Layer 4 of a small transformer language model trained on English Wikipedia (8 layers, counted from 0, width 64).
A neuron's activation on a vector x is ReLU(weights . x + bias), where the dot is the dot product.

Input weights of the MLP neurons that the questions are about. A number n stands for n times 0.0064.
n0 (bias -0.046): -21 -20 -70 -18 36 11 25 -11 -53 21 -29 -2 29 -25 6 -20 15 9 38 9 44 53 2 -45 2 -32 -20 -34 4 15 -6 -10 -11 9 -15 24 2 25 -24 -26 14 -23 9 -11 16 15 57 -17 -9 -51 53 -29 -23 -12 -44 29 -20 10 15 35 49 -4 -50 44
n2 (bias -0.018): -8 -23 -36 33 9 -1 -46 41 10 1 -44 -17 -4 15 -5 5 4 25 -39 -3 -36 4 19 -30 34 19 -29 6 1 -19 30 28 -18 -1 40 -16 -29 30 16 49 37 6 -5 -39 6 5 13 35 -38 -20 11 -35 -2 -41 51 -16 9 32 11 -23 8 -2 -12 13
n4 (bias -0.043): 7 2 0 -51 27 24 -6 10 4 -9 43 1 5 19 -1 -35 25 -26 44 4 19 -29 -1 24 -36 -1 -5 0 64 0 16 5 39 -29 -2 -13 5 -20 0 10 18 15 5 -11 -45 -38 74 -28 -17 -2 -13 8 15 37 -22 -40 27 7 -37 3 15 -14 -3 -11
n12 (bias -0.037): 26 34 28 7 10 -18 17 7 15 -39 -39 42 -6 -4 -29 43 -30 -31 19 -16 -1 -2 -20 5 32 -19 4 44 23 39 -10 -24 -18 -30 32 17 -5 -41 -5 -29 -9 -20 24 -36 48 36 -27 14 -39 5 -7 -31 -37 49 60 -3 17 25 -13 -38 37 4 -6 38
n22 (bias -0.031): 2 -15 -17 22 37 5 27 9 -20 27 -15 37 1 4 -28 -18 3 39 12 -6 8 60 31 7 -32 -39 24 -28 9 6 22 44 -6 28 -18 -2 -33 -36 27 20 18 -25 -31 -8 12 -1 -17 14 -34 6 -66 16 6 -7 39 -11 -32 -24 -3 -17 24 -10 35 -11
n28 (bias -0.032): 1 5 -11 -42 16 51 -33 7 -6 11 -23 -9 -74 11 -17 -29 37 -29 6 26 3 3 -1 -34 37 22 -8 70 32 -54 6 -24 -21 24 -29 28 -5 9 12 18 25 0 14 -45 19 -18 -32 4 24 21 20 -20 42 7 39 -40 -5 -20 -23 -4 -11 -12 -25 17
n43 (bias -0.027): 11 6 3 -12 -44 6 -10 -2 -28 28 -2 51 -20 -10 5 0 -37 16 22 -19 14 -35 14 -22 -2 -11 11 -8 15 31 -38 -32 -35 -17 -7 32 13 -27 6 -27 -33 -4 -15 1 31 -6 23 -42 46 41 29 -2 27 20 -16 19 7 21 25 -72 36 28 6 -3
n45 (bias -0.013): 35 18 -13 43 -62 -22 -13 -17 -71 -14 18 -32 27 -3 -14 -9 -36 14 -16 4 -20 13 28 -5 -12 -7 1 -4 3 -21 -1 -21 5 9 -5 -5 -7 0 -8 16 33 24 13 -1 12 -38 -20 28 -21 5 -1 -28 3 39 22 39 20 35 16 45 -29 0 3 -21
n55 (bias -0.031): -34 26 23 34 -8 21 15 -12 16 -2 -15 -6 -8 22 -25 4 21 31 4 -27 -27 17 11 -4 -8 -44 -38 12 -2 58 27 -17 23 24 55 -13 -18 -33 13 -21 -18 -42 2 -62 -49 31 3 -12 -1 25 -40 21 -6 -25 -5 21 26 -5 -4 -7 -15 62 9 16
n63 (bias -0.033): 7 52 25 2 -13 15 -3 -18 -7 -14 5 -8 -50 -22 23 2 9 14 -12 3 26 32 -1 9 8 10 -17 9 -5 -4 24 -29 36 68 -59 -43 -2 2 10 -5 29 17 32 -3 37 10 8 38 -13 -13 37 -21 -19 3 6 -21 -20 -13 8 -10 -27 43 -26 -31
n80 (bias -0.026): 24 28 -25 -21 0 13 -44 -14 -7 -3 -12 -19 -21 -22 30 39 8 16 7 2 15 -77 16 -11 -8 5 24 33 4 -20 -15 -37 12 -24 52 48 26 4 -34 -20 8 29 -7 18 24 20 -6 -26 18 12 75 -34 24 -31 -7 -47 10 -30 -19 10 38 0 -11 -5
n81 (bias -0.020): 29 33 -24 -46 2 16 -14 28 5 -19 5 -27 -14 36 -9 38 29 31 -16 -1 -7 35 30 -12 -7 57 1 -23 30 -41 0 -26 24 -23 -6 9 26 -36 -34 -11 -7 -44 -39 17 27 61 9 25 -47 10 -10 -14 37 -2 38 -2 24 -7 9 -10 3 -6 -17 -24
n94 (bias -0.014): 8 -32 -8 -3 20 8 -5 -18 25 77 19 -33 5 -8 12 -21 -9 7 24 11 -26 13 21 -26 -31 -25 -49 37 15 22 -3 -9 -26 -6 -28 16 -15 5 -27 -20 -12 -38 -6 2 13 34 25 -12 -7 -16 -20 -22 -1 23 16 2 48 -19 -23 35 7 -50 13 -2
n111 (bias -0.025): 14 34 12 19 -29 -1 -10 -20 -17 -2 -24 -38 -25 15 -36 24 4 -59 22 -11 5 29 24 -7 -26 -37 19 -6 16 27 -26 -25 42 -57 -44 44 -22 15 -22 -28 25 -7 -37 42 31 33 53 3 -16 -2 4 -4 -35 -6 16 -36 -4 10 4 -5 45 1 39 -22
n131 (bias -0.020): 34 -16 19 1 -47 -34 14 -27 25 35 -20 45 -12 -17 6 -22 15 -16 5 -37 17 -15 27 -12 -32 25 -46 -1 27 -2 37 41 -49 -23 9 -3 37 -1 -11 -18 12 -25 -9 35 35 13 7 -28 -44 13 -36 10 7 13 6 -20 -11 34 -13 48 34 -6 4 2
n183 (bias -0.040): -14 13 31 8 -27 14 22 -27 13 -6 -41 0 -31 18 -7 -23 12 19 41 22 -2 20 21 48 15 -19 5 -14 -29 3 -16 22 2 3 32 10 -25 -33 -11 -4 -11 -24 -52 -4 34 -28 28 21 -39 35 8 -9 -6 0 24 -3 -11 29 -24 -20 52 20 12 -19
n187 (bias -0.021): -4 5 34 42 -47 52 -34 -8 9 5 -39 21 8 -6 -16 15 -14 35 -18 -21 -3 -14 48 -71 37 -19 -5 -15 80 -1 33 -13 42 13 -8 3 22 9 -7 -11 -41 -15 44 -17 -26 -8 -26 27 7 -22 13 20 14 -3 34 22 0 -26 -14 -11 -50 41 11 22
n199 (bias -0.025): 4 23 14 -39 -39 31 9 47 -6 52 -9 28 -39 5 37 34 -28 -38 21 -12 37 16 -9 5 31 -3 -52 -25 7 64 7 7 2 14 -29 -81 -5 -5 -7 -3 -1 11 -3 -38 22 -20 -43 31 3 24 0 -4 -16 27 -48 -9 -46 35 -19 -7 -6 8 6 -12
n210 (bias -0.015): 2 -31 -26 -14 2 -17 -14 14 12 6 -34 22 -24 -7 19 -29 -32 3 -1 -32 22 -28 -2 -58 21 -31 47 35 2 -39 -10 45 -23 12 -12 -36 -5 -47 14 -29 2 38 5 38 1 21 -5 68 -56 8 7 -40 28 58 51 31 -24 44 -4 -13 44 6 18 -1
n236 (bias -0.054): 3 15 -36 -2 -1 26 -37 -12 25 -18 -61 21 57 -21 10 5 -27 -7 20 -23 5 3 0 -31 8 -16 -32 -9 66 -1 -14 50 -43 -19 -5 -23 31 -18 -11 35 42 13 5 -30 9 -13 -19 31 -22 43 22 15 -16 16 28 -31 -6 -23 11 -1 40 18 -6 -9
n241 (bias -0.026): 19 -14 11 -18 -20 -7 -9 -13 -3 6 -7 -23 39 -24 -7 -1 23 -21 6 -56 40 -11 9 -16 4 22 88 -38 41 -1 60 -57 5 9 28 33 -25 -19 11 -16 -7 14 -17 -11 -26 -30 -8 -79 70 -7 -7 55 -1 -11 8 14 1 8 13 -21 22 16 7 18
n246 (bias -0.033): 28 12 14 -1 -30 23 4 -23 40 5 26 -34 9 -15 78 -18 23 16 3 1 3 -20 25 0 -40 12 -27 -56 19 14 35 0 11 4 -22 -40 -30 -4 -1 14 19 -20 17 -1 13 2 -14 8 40 -6 -28 -26 -24 -12 -28 -10 12 16 -15 -8 -9 13 73 1
n267 (bias -0.009): 41 5 25 -3 -40 -19 67 8 -14 5 29 18 -4 19 -44 7 -9 -5 -17 -18 33 30 23 -7 9 -2 -32 -52 16 -39 30 -42 12 -5 -24 3 21 -10 1 -69 6 4 18 14 -13 -15 -32 -45 -7 32 -20 34 8 38 6 -17 -35 8 10 -2 -1 9 -14 13
n270 (bias -0.005): 48 -10 8 26 22 -3 -2 38 32 22 12 11 37 -44 18 -13 10 -28 -61 -23 -32 -9 -15 18 6 -35 18 -16 61 -38 32 -19 15 19 -6 -28 45 -8 -14 14 -17 7 -1 -6 -40 -13 28 3 -6 17 -5 21 23 22 26 -12 -36 -14 -27 -33 7 6 -8 -30
n279 (bias -0.032): 20 31 -12 -56 16 -17 -14 10 -46 -18 -9 30 18 8 -18 8 5 21 -18 -10 -11 -8 20 -32 33 9 -63 -14 41 -22 -34 34 91 57 58 -31 7 -28 28 -57 19 -29 -28 -39 31 -3 -25 -17 29 40 -17 -50 26 -5 3 25 -16 -16 -40 -29 65 -4 -16 19
n287 (bias -0.034): 25 44 -60 15 -40 -45 44 -11 -3 -10 6 -1 11 14 -28 24 -20 4 -8 33 -27 -55 59 15 15 -26 -30 0 24 33 13 21 19 -36 8 12 -20 15 36 -78 -18 50 -17 1 -38 -11 -8 9 5 12 -3 7 20 -21 41 -36 -20 -22 -1 -37 12 32 22 23
n289 (bias 0.000): 11 22 8 -38 -45 -9 7 -14 4 10 -9 6 -31 -31 18 28 -30 1 31 30 -21 -22 -4 -8 -52 4 13 34 -15 22 34 3 10 2 -25 -22 21 25 -30 12 -21 14 4 9 -8 10 -42 8 -62 7 8 26 -6 19 0 -8 17 19 47 8 15 -40 -31 9
n292 (bias -0.049): 39 12 -47 -11 -22 6 6 -2 15 -9 18 5 -13 -54 94 4 -5 50 29 12 20 1 -19 2 24 -22 -5 17 35 -1 49 -13 16 25 -20 26 -29 -24 -11 -16 16 -5 31 0 -18 -1 -14 5 39 8 -1 -37 0 13 -30 -37 19 -18 -52 -27 21 27 -37 -7
n295 (bias -0.049): -4 -8 17 -54 -25 17 -37 -24 -12 13 -10 32 9 6 -1 20 2 24 32 -32 48 -10 37 8 -18 6 21 -19 0 -56 20 -39 34 -58 -12 5 -31 -20 17 2 -1 -21 -26 7 -66 -28 14 -20 -31 14 -3 -20 40 -28 15 -11 30 -44 38 66 -8 23 36 41
n299 (bias -0.017): 24 -2 -17 -14 -17 12 14 -5 -38 -6 1 7 -25 39 -36 15 11 -4 26 6 41 -19 0 -31 -23 25 0 -8 16 -58 -51 -4 -34 18 9 -16 -59 -18 -10 21 -6 23 -15 31 17 36 2 25 35 -13 10 -12 9 0 -13 -8 -25 40 1 -21 14 26 -22 -38
n307 (bias -0.020): -22 38 -56 -30 -4 33 -53 -33 -1 17 -50 -37 35 1 17 29 -39 11 27 -13 15 -35 24 -61 -9 3 -6 -32 -40 38 50 1 -27 26 29 23 -16 0 -4 23 15 32 60 -15 -19 -12 -21 18 -24 -6 -45 8 27 11 29 -33 -32 -1 16 3 9 38 4 12
n318 (bias -0.032): 18 -25 36 -29 -11 -52 -1 -56 -39 -16 -17 49 -14 -3 -29 0 -13 21 -16 -24 5 29 -10 19 22 -9 -12 -22 -19 31 18 -3 34 16 -11 -17 32 -16 16 10 17 -44 -33 13 36 -15 37 -7 -31 -5 -28 -2 -13 41 63 -4 6 0 14 -23 53 16 28 -16

Each question shows a token from some text and the vector x that enters the MLP there. A number n stands for n times 0.04.

"ed": -24 -4 14 30 -42 26 -3 6 19 28 33 30 10 22 -5 26 -7 -17 1 -14 -25 -20 7 5 41 75 13 16 -51 -18 -8 48 -4 4 -41 43 28 -32 -3 -27 -27 -15 -16 17 -27 -7 -6 -16 -8 -20 26 5 -9 -12 -68 22 13 -14 -23 -8 -7 -1 22 5
The most active neuron and its activation: n43, at about 1.2

"d": -19 7 34 36 -23 8 -3 5 21 1 40 15 19 17 16 16 2 1 3 -5 -33 0 20 -7 18 73 6 12 -65 -7 -24 46 1 8 -25 32 18 -41 -17 -14 -35 -28 0 10 -28 -35 6 -16 -6 5 29 0 14 -10 -70 -2 26 0 -29 -40 -2 -9 27 -4
The most active neuron and its activation: n43, at about 1.5

"uct": 4 -4 0 -15 -23 -27 -10 12 26 -27 18 21 -5 21 12 10 13 1 24 -15 -18 -24 -44 -18 14 82 20 8 -14 -22 -33 36 -17 41 -40 47 43 -14 14 3 0 -38 -19 52 14 -20 -13 -4 13 -7 36 8 -17 -22 -33 9 20 -14 -37 -22 -1 -9 4 -15
Which neuron lights up most? n80

" of": -12 1 13 17 -4 20 -17 1 37 15 5 0 16 38 -11 23 34 -11 13 4 9 31 -7 -36 4 42 38 13 -50 4 6 25 4 26 -48 22 42 -26 -2 7 -7 -18 -13 19 -47 -14 -11 -4 -6 -13 -6 37 -1 -17 -52 -6 13 -78 -34 -26 -12 7 -2 -10
Which neuron lights up most? n187

"ti": -7 -14 16 21 4 -20 -23 -3 10 -19 4 20 17 29 -21 10 -24 -3 18 -42 -39 4 27 3 14 75 2 22 -13 -24 -10 71 -22 24 -12 8 61 0 -9 -5 1 -21 -41 7 -8 -35 15 -16 22 -20 19 14 -7 4 -24 13 20 -42 -45 -33 -10 -1 3 27
Which neuron lights up most? n279

" He": 3 -43 1 51 27 -18 -28 -4 34 -31 31 -18 28 60 2 10 -22 -32 1 19 0 19 -5 27 14 71 13 21 -40 -7 -25 32 -14 25 -11 26 22 -23 13 10 0 -21 -9 -3 -25 -11 33 -22 -1 -20 -4 -8 -44 -6 16 10 -26 -15 -21 -33 -24 1 -2 -4
Which neuron lights up most? n2

" Din": 7 -29 18 46 12 9 -1 31 5 -26 8 -1 35 37 1 33 -19 -25 20 28 -16 19 -25 25 -55 68 16 15 -55 21 -55 13 -24 3 -23 11 30 7 4 10 -34 -14 -48 31 -19 -17 -21 -5 -18 -22 15 10 -15 9 -10 8 7 -13 -24 10 -16 -19 26 -10
Which neuron lights up most? n289

" have": -33 -20 -4 39 26 11 -8 17 46 5 42 -14 2 45 -19 8 -10 -24 3 -22 1 26 -1 6 20 70 -11 19 -61 1 -7 16 -31 48 -16 24 -22 -18 -4 11 -4 -10 -25 24 -22 -1 10 -4 11 -30 -4 -9 23 -14 -43 -1 -10 -16 -29 -57 2 18 17 -6
Which two neurons fire most, strongest first? n299, n2

" with": -7 28 24 20 5 21 -6 14 27 21 25 -16 -11 37 14 37 -18 -39 13 -28 1 19 -2 7 -14 81 3 13 -63 9 -6 19 -22 36 -19 28 31 -34 -15 16 -20 -3 -7 9 -35 -28 -26 -12 -18 -13 10 17 4 3 -45 12 -11 -32 -27 -40 -4 6 21 -19
Which neuron lights up most? n199

"ga": 17 -24 17 40 4 -22 -22 19 18 -9 40 2 33 58 -9 13 -28 -16 -10 27 -15 21 -4 14 -5 57 -2 -2 -60 -22 -31 29 -13 16 -6 7 43 -8 -10 -14 5 -36 0 17 -13 -14 19 -9 28 -12 18 -4 -15 5 -20 11 -1 -32 -59 -47 -20 0 -14 37
Which three neurons fire most, strongest first? n279, n267, n270

"–": -20 11 -4 27 -10 -1 -49 7 20 -10 21 -18 50 30 22 11 -2 -13 51 6 -21 34 -32 -14 -11 5 16 20 -7 -10 2 55 -20 16 -45 15 29 -7 -9 7 3 -23 -17 38 -22 -32 12 -14 -27 -7 8 18 -3 -19 -17 18 15 -40 -30 -58 26 -2 -11 23
The most active neuron and its activation: n236, at about 1.8

" und": 8 -18 6 33 46 0 0 5 29 -9 36 7 26 28 -3 39 -1 -14 16 -14 -2 -14 -17 -10 -25 60 2 25 -48 6 -33 26 0 25 -16 50 3 -28 27 13 14 -37 -11 30 -32 -17 -7 -6 -26 -27 13 22 10 -17 -28 -4 -9 -40 -32 -48 -13 29 -10 -30
Which two neurons fire most, strongest first? n299, n22

" (": 0 -27 29 45 -11 -21 -43 11 40 -14 28 4 15 31 4 24 -11 -44 -1 -26 -38 32 -11 -4 -21 12 10 24 -49 5 -3 53 9 32 -28 36 16 -9 15 26 12 -5 9 28 10 -16 4 -22 -19 -44 -6 24 5 -10 -17 -12 -18 -65 -12 -17 8 -4 8 8
Which neuron lights up most? n22

"=": -20 -17 -22 58 -19 10 -10 5 30 -38 33 -11 -47 31 16 16 -10 -14 13 2 -14 -18 13 -1 18 23 3 16 -51 -22 7 22 -12 21 -51 18 38 14 8 16 38 30 19 28 -9 -15 -1 -31 -22 -44 5 -17 37 -19 -1 9 -29 -22 -51 11 -7 10 13 22
Which neuron lights up most? n28

" at": -25 -11 31 45 -5 40 -14 18 34 7 20 -9 -9 54 3 29 -13 -5 24 -11 -32 22 -26 5 5 42 25 5 -28 9 -7 25 -17 32 -19 25 34 -3 -38 4 -5 -7 4 5 -27 -10 -29 -35 -10 -2 1 8 -11 -1 -48 -13 1 -68 -37 15 -30 14 25 -8
Which neuron lights up most? n55

" contributed": -10 2 15 23 0 -12 -3 -4 30 -17 35 -14 20 42 -6 11 -27 2 3 8 -21 10 -8 25 46 60 12 7 -65 -17 3 17 5 35 -37 38 1 -2 8 -8 2 -24 -31 6 -20 -1 -24 4 -14 -10 -27 25 -11 -4 -78 -8 33 -5 -49 -32 10 7 31 -3
Which two neurons fire most, strongest first? n183, n246

" St": -5 -38 25 30 -8 -3 -4 35 32 -5 -12 -7 -4 40 6 27 -1 -37 24 26 -18 9 -32 20 -43 64 43 13 -40 -2 -34 42 10 27 -32 35 26 17 17 -12 -13 3 -9 37 -39 -12 -30 -17 -22 -16 -12 -2 -35 -5 -6 10 7 -18 -27 2 -8 -21 -23 16
The most active neuron and its activation: n289, at about 1.6

":": -20 17 13 25 -6 4 -29 2 20 5 41 -1 -5 27 16 40 -11 -30 5 -16 -19 51 -11 -3 -16 25 22 39 -72 20 -12 40 -2 31 -40 -9 40 -20 -8 31 -11 -24 0 38 -26 -37 -24 1 1 -38 -10 -2 3 -11 -15 -6 -15 -40 1 -24 17 3 5 18
Which neuron lights up most? n289

" Z": 13 -34 32 38 6 5 -30 30 22 -40 7 -20 28 46 26 20 11 -31 22 32 -27 13 -33 24 -38 41 1 14 -67 15 -25 31 -11 16 -5 9 25 2 26 10 -2 -24 -8 43 -28 -40 -11 -14 -23 1 -2 6 -29 -10 -20 7 4 10 -5 -26 -28 -21 11 -15
Which three neurons fire most, strongest first? n289, n183, n246

" scene": -17 -12 -5 60 -16 19 -22 19 -1 -13 28 -21 13 43 -13 -2 -21 -17 -4 20 -25 39 16 11 6 43 20 38 -77 -29 -16 45 -16 20 -20 7 36 -5 -21 21 -15 -24 -20 25 11 -8 -6 10 14 -3 -33 4 -37 5 -51 16 18 -2 -27 -21 -24 -11 24 15
The most active neuron and its activation: n45, at about 0.93

" |": 7 -13 -7 39 -5 -1 -39 21 27 -5 45 -7 1 17 14 43 -13 -3 21 6 -33 -1 36 -10 7 22 6 36 -13 -25 10 50 -15 16 -11 51 28 -30 3 19 -12 4 -17 -2 0 -51 -36 15 9 -3 -36 -30 -9 -11 -3 9 -4 -59 -48 -35 2 1 9 19
Which neuron lights up most? n292

"Gu": -23 -22 -25 35 4 0 -27 14 13 -41 -2 -1 4 61 -7 10 -16 -27 20 47 -27 26 1 34 -4 53 -2 23 -47 8 0 -19 -30 -12 -16 8 48 -14 8 -1 -6 -36 4 52 -28 -39 -5 -23 34 20 16 17 -11 -7 23 7 -8 -14 -36 5 -30 10 3 2
Which neuron lights up most? n28

"ival": 8 -20 -15 40 -28 -13 1 -14 20 -10 3 15 4 21 -5 10 6 -3 -14 -12 -13 22 11 -11 6 89 19 25 -45 -34 -9 41 -34 50 4 17 41 -28 -8 5 1 -46 -6 2 -9 -28 -13 29 21 5 -23 35 -4 7 -38 8 27 -24 -54 -11 -10 -18 -22 20
The most active neuron and its activation: n131, at about 1.2

" flo": -14 -25 11 56 2 -16 -12 30 15 -43 32 -17 -1 44 -25 6 -36 -40 20 12 -29 36 0 27 22 54 -3 12 -66 -28 -6 32 -45 31 4 38 15 -10 3 23 -7 -27 -19 21 -5 -5 -29 -11 7 -13 -7 17 1 0 -44 -20 6 0 -9 9 -5 6 -8 23
Which neuron lights up most? n2

" 1972": -6 -7 -15 39 -29 10 -37 -9 27 13 50 23 33 47 42 4 2 -42 10 -3 -16 18 -12 7 -11 52 31 29 -26 7 -46 -3 -5 -17 -28 19 21 -16 1 -21 15 -2 -41 54 -14 -43 -1 7 -11 -13 -2 -2 -16 -2 -29 8 -13 -40 -14 -4 7 -11 26 3
Which neuron lights up most? n111

"ila": 1 -6 -10 29 22 11 -42 12 10 -41 10 -3 -10 39 -10 8 6 -8 -15 36 -52 6 15 11 15 69 9 15 -27 -31 -8 27 -11 18 10 -7 44 -18 4 -21 -17 -39 -7 27 0 -24 -8 -9 25 -6 33 0 -8 4 -5 18 6 -23 -76 -24 -17 -5 0 50
Which neuron lights up most? n279

" The": -5 4 -20 38 18 -23 -39 8 18 -36 18 -20 1 48 15 35 6 -20 -2 -16 -2 18 -8 26 -1 46 3 14 -69 10 -3 47 1 24 -2 7 35 1 4 8 8 -1 37 16 -57 -30 17 -25 -17 -9 -16 -1 -9 -49 -30 14 -32 -11 -29 6 -13 8 23 5
Which three neurons fire most, strongest first? n307, n2, n55

" d": -2 -40 49 18 15 -2 -29 11 18 -41 18 -14 2 42 -5 27 -12 -8 6 20 -28 13 -39 -7 9 22 8 12 -49 -18 -20 43 30 46 -28 27 37 -32 -4 -13 -19 -31 -7 29 -1 2 -32 -28 5 -9 5 26 -18 23 -44 10 18 -9 -8 -28 -29 2 2 38
Which neuron lights up most? n279

"\n": 18 25 9 41 -37 -33 -17 3 40 -42 39 17 2 42 28 20 1 -20 -13 11 3 14 -39 6 -15 25 1 23 -54 -14 -21 32 10 29 -29 32 32 -18 -4 12 -20 13 -11 46 -15 -29 -2 -3 -18 -37 9 13 -5 -10 1 7 -13 -39 -12 -32 -24 26 16 -31
Which two neurons fire most, strongest first? n63, n270

" the": -12 9 1 41 -2 15 -28 19 7 15 26 0 14 36 2 30 -10 -37 20 -12 -4 2 -22 11 15 53 33 -6 -58 14 -21 36 1 35 -20 15 31 -9 -3 -29 12 9 -9 20 -53 -54 -1 -14 -17 4 -9 22 -10 -34 -28 34 -7 -50 -42 4 4 2 5 7
Which neuron lights up most? n241

" her": -18 -17 -20 19 3 22 -14 1 38 25 39 0 20 50 -15 12 -16 -41 10 13 -2 -35 -11 13 -16 61 16 28 -68 20 -23 31 -5 20 -33 26 26 -14 -15 -3 -22 -16 19 23 -45 -26 33 -12 -6 9 -7 15 -13 -9 -31 19 -5 -38 -10 -17 8 17 6 -24
Which two neurons fire most, strongest first? n4, n307

"\"": -22 -10 -8 53 -28 -25 -6 7 38 -5 40 3 17 33 45 14 -22 -58 7 -11 -19 26 30 -24 -14 34 11 34 -42 -2 -20 57 -4 16 -29 9 29 -34 -4 5 -27 -29 5 28 -15 -31 4 26 -7 -22 -32 -4 10 19 -13 -4 -10 -32 -19 1 8 -10 14 13
The most active neuron and its activation: n210, at about 1.6

"f": -17 -42 16 4 18 -26 -21 15 12 -18 31 -2 28 62 10 21 34 -8 4 15 -27 -4 -14 24 -20 39 13 4 -64 -38 -27 21 5 -1 -11 28 80 -36 -4 -23 -25 -25 -7 24 1 -21 10 -25 8 -33 12 -8 19 1 -28 10 11 8 -16 -31 -8 8 0 19
Which neuron lights up most? n81

"\n\n": -31 6 6 31 -46 -4 -12 5 48 -57 34 7 -32 39 37 4 -6 -34 4 -15 2 11 5 1 -13 34 -22 17 -52 14 -11 35 10 41 -28 23 16 -7 -3 18 27 9 16 30 -27 -14 7 -14 -3 -14 11 -12 8 2 10 -10 -26 -39 -42 -25 -22 17 31 -8
Which three neurons fire most, strongest first? n63, n246, n292

" was": -21 -9 -5 28 -6 2 -10 4 39 13 23 -27 23 41 -11 10 -60 -22 7 -36 -31 21 0 13 13 63 12 24 -33 4 12 46 -20 53 -26 16 9 -32 9 14 -4 -19 -13 20 -4 -25 10 14 11 -34 -4 -4 4 -6 -48 11 -29 -22 -26 -22 -13 22 13 9
Which three neurons fire most, strongest first? n307, n199, n22

" Peak": -2 -33 6 32 -19 -56 -20 25 18 2 -3 -10 -18 38 -8 56 4 -7 20 21 -7 -5 26 1 2 36 10 41 -19 4 -13 39 1 0 12 36 24 -1 6 -7 -9 -40 5 2 5 -41 -10 6 20 -20 -19 -2 -26 -11 -3 15 11 -47 -78 -21 -23 -7 16 37
Which neuron lights up most? n287

" 1997": 1 4 -31 56 -34 19 -47 -2 30 16 34 -13 10 42 69 -8 18 -37 5 12 -26 0 8 13 -33 64 17 9 -37 7 -28 -19 5 -10 -19 7 31 4 -6 -5 -1 -1 -5 37 -11 -39 -7 0 -21 -11 6 5 -13 -2 -38 -2 8 -9 -34 -7 -23 4 32 4
Which neuron lights up most? n246

" J": -9 -10 14 42 -8 2 -29 16 12 -20 6 -13 33 28 15 52 -4 -22 9 53 -13 21 -54 6 -22 41 28 10 -66 6 -18 11 6 27 -44 48 19 -11 -6 -19 -24 -30 9 36 -59 -4 -15 2 2 -7 28 9 -15 10 -18 13 -23 -19 -17 -1 -16 -5 -10 16
The most active neuron and its activation: n289, at about 0.83

"The": 5 10 -2 37 7 -14 -42 4 17 -23 16 -33 -5 35 7 28 -7 -27 11 0 6 16 2 22 17 53 18 1 -72 10 -4 48 -21 3 -17 1 49 -2 6 -11 12 7 17 24 -49 -44 3 -24 -9 -6 -12 27 2 -42 -9 6 -32 -15 -43 20 -21 9 26 10
Which two neurons fire most, strongest first? n307, n287

"Ge": -7 -30 2 -5 16 -28 -20 7 10 -29 13 -20 18 37 13 51 -28 -27 26 7 -32 20 -8 11 -24 54 2 19 -67 6 -17 25 -18 23 -9 24 48 1 -13 26 -28 -2 3 33 -31 31 9 3 7 -21 18 27 -21 3 -1 12 -30 -30 -52 -7 -29 11 -11 17
Which three neurons fire most, strongest first? n289, n307, n81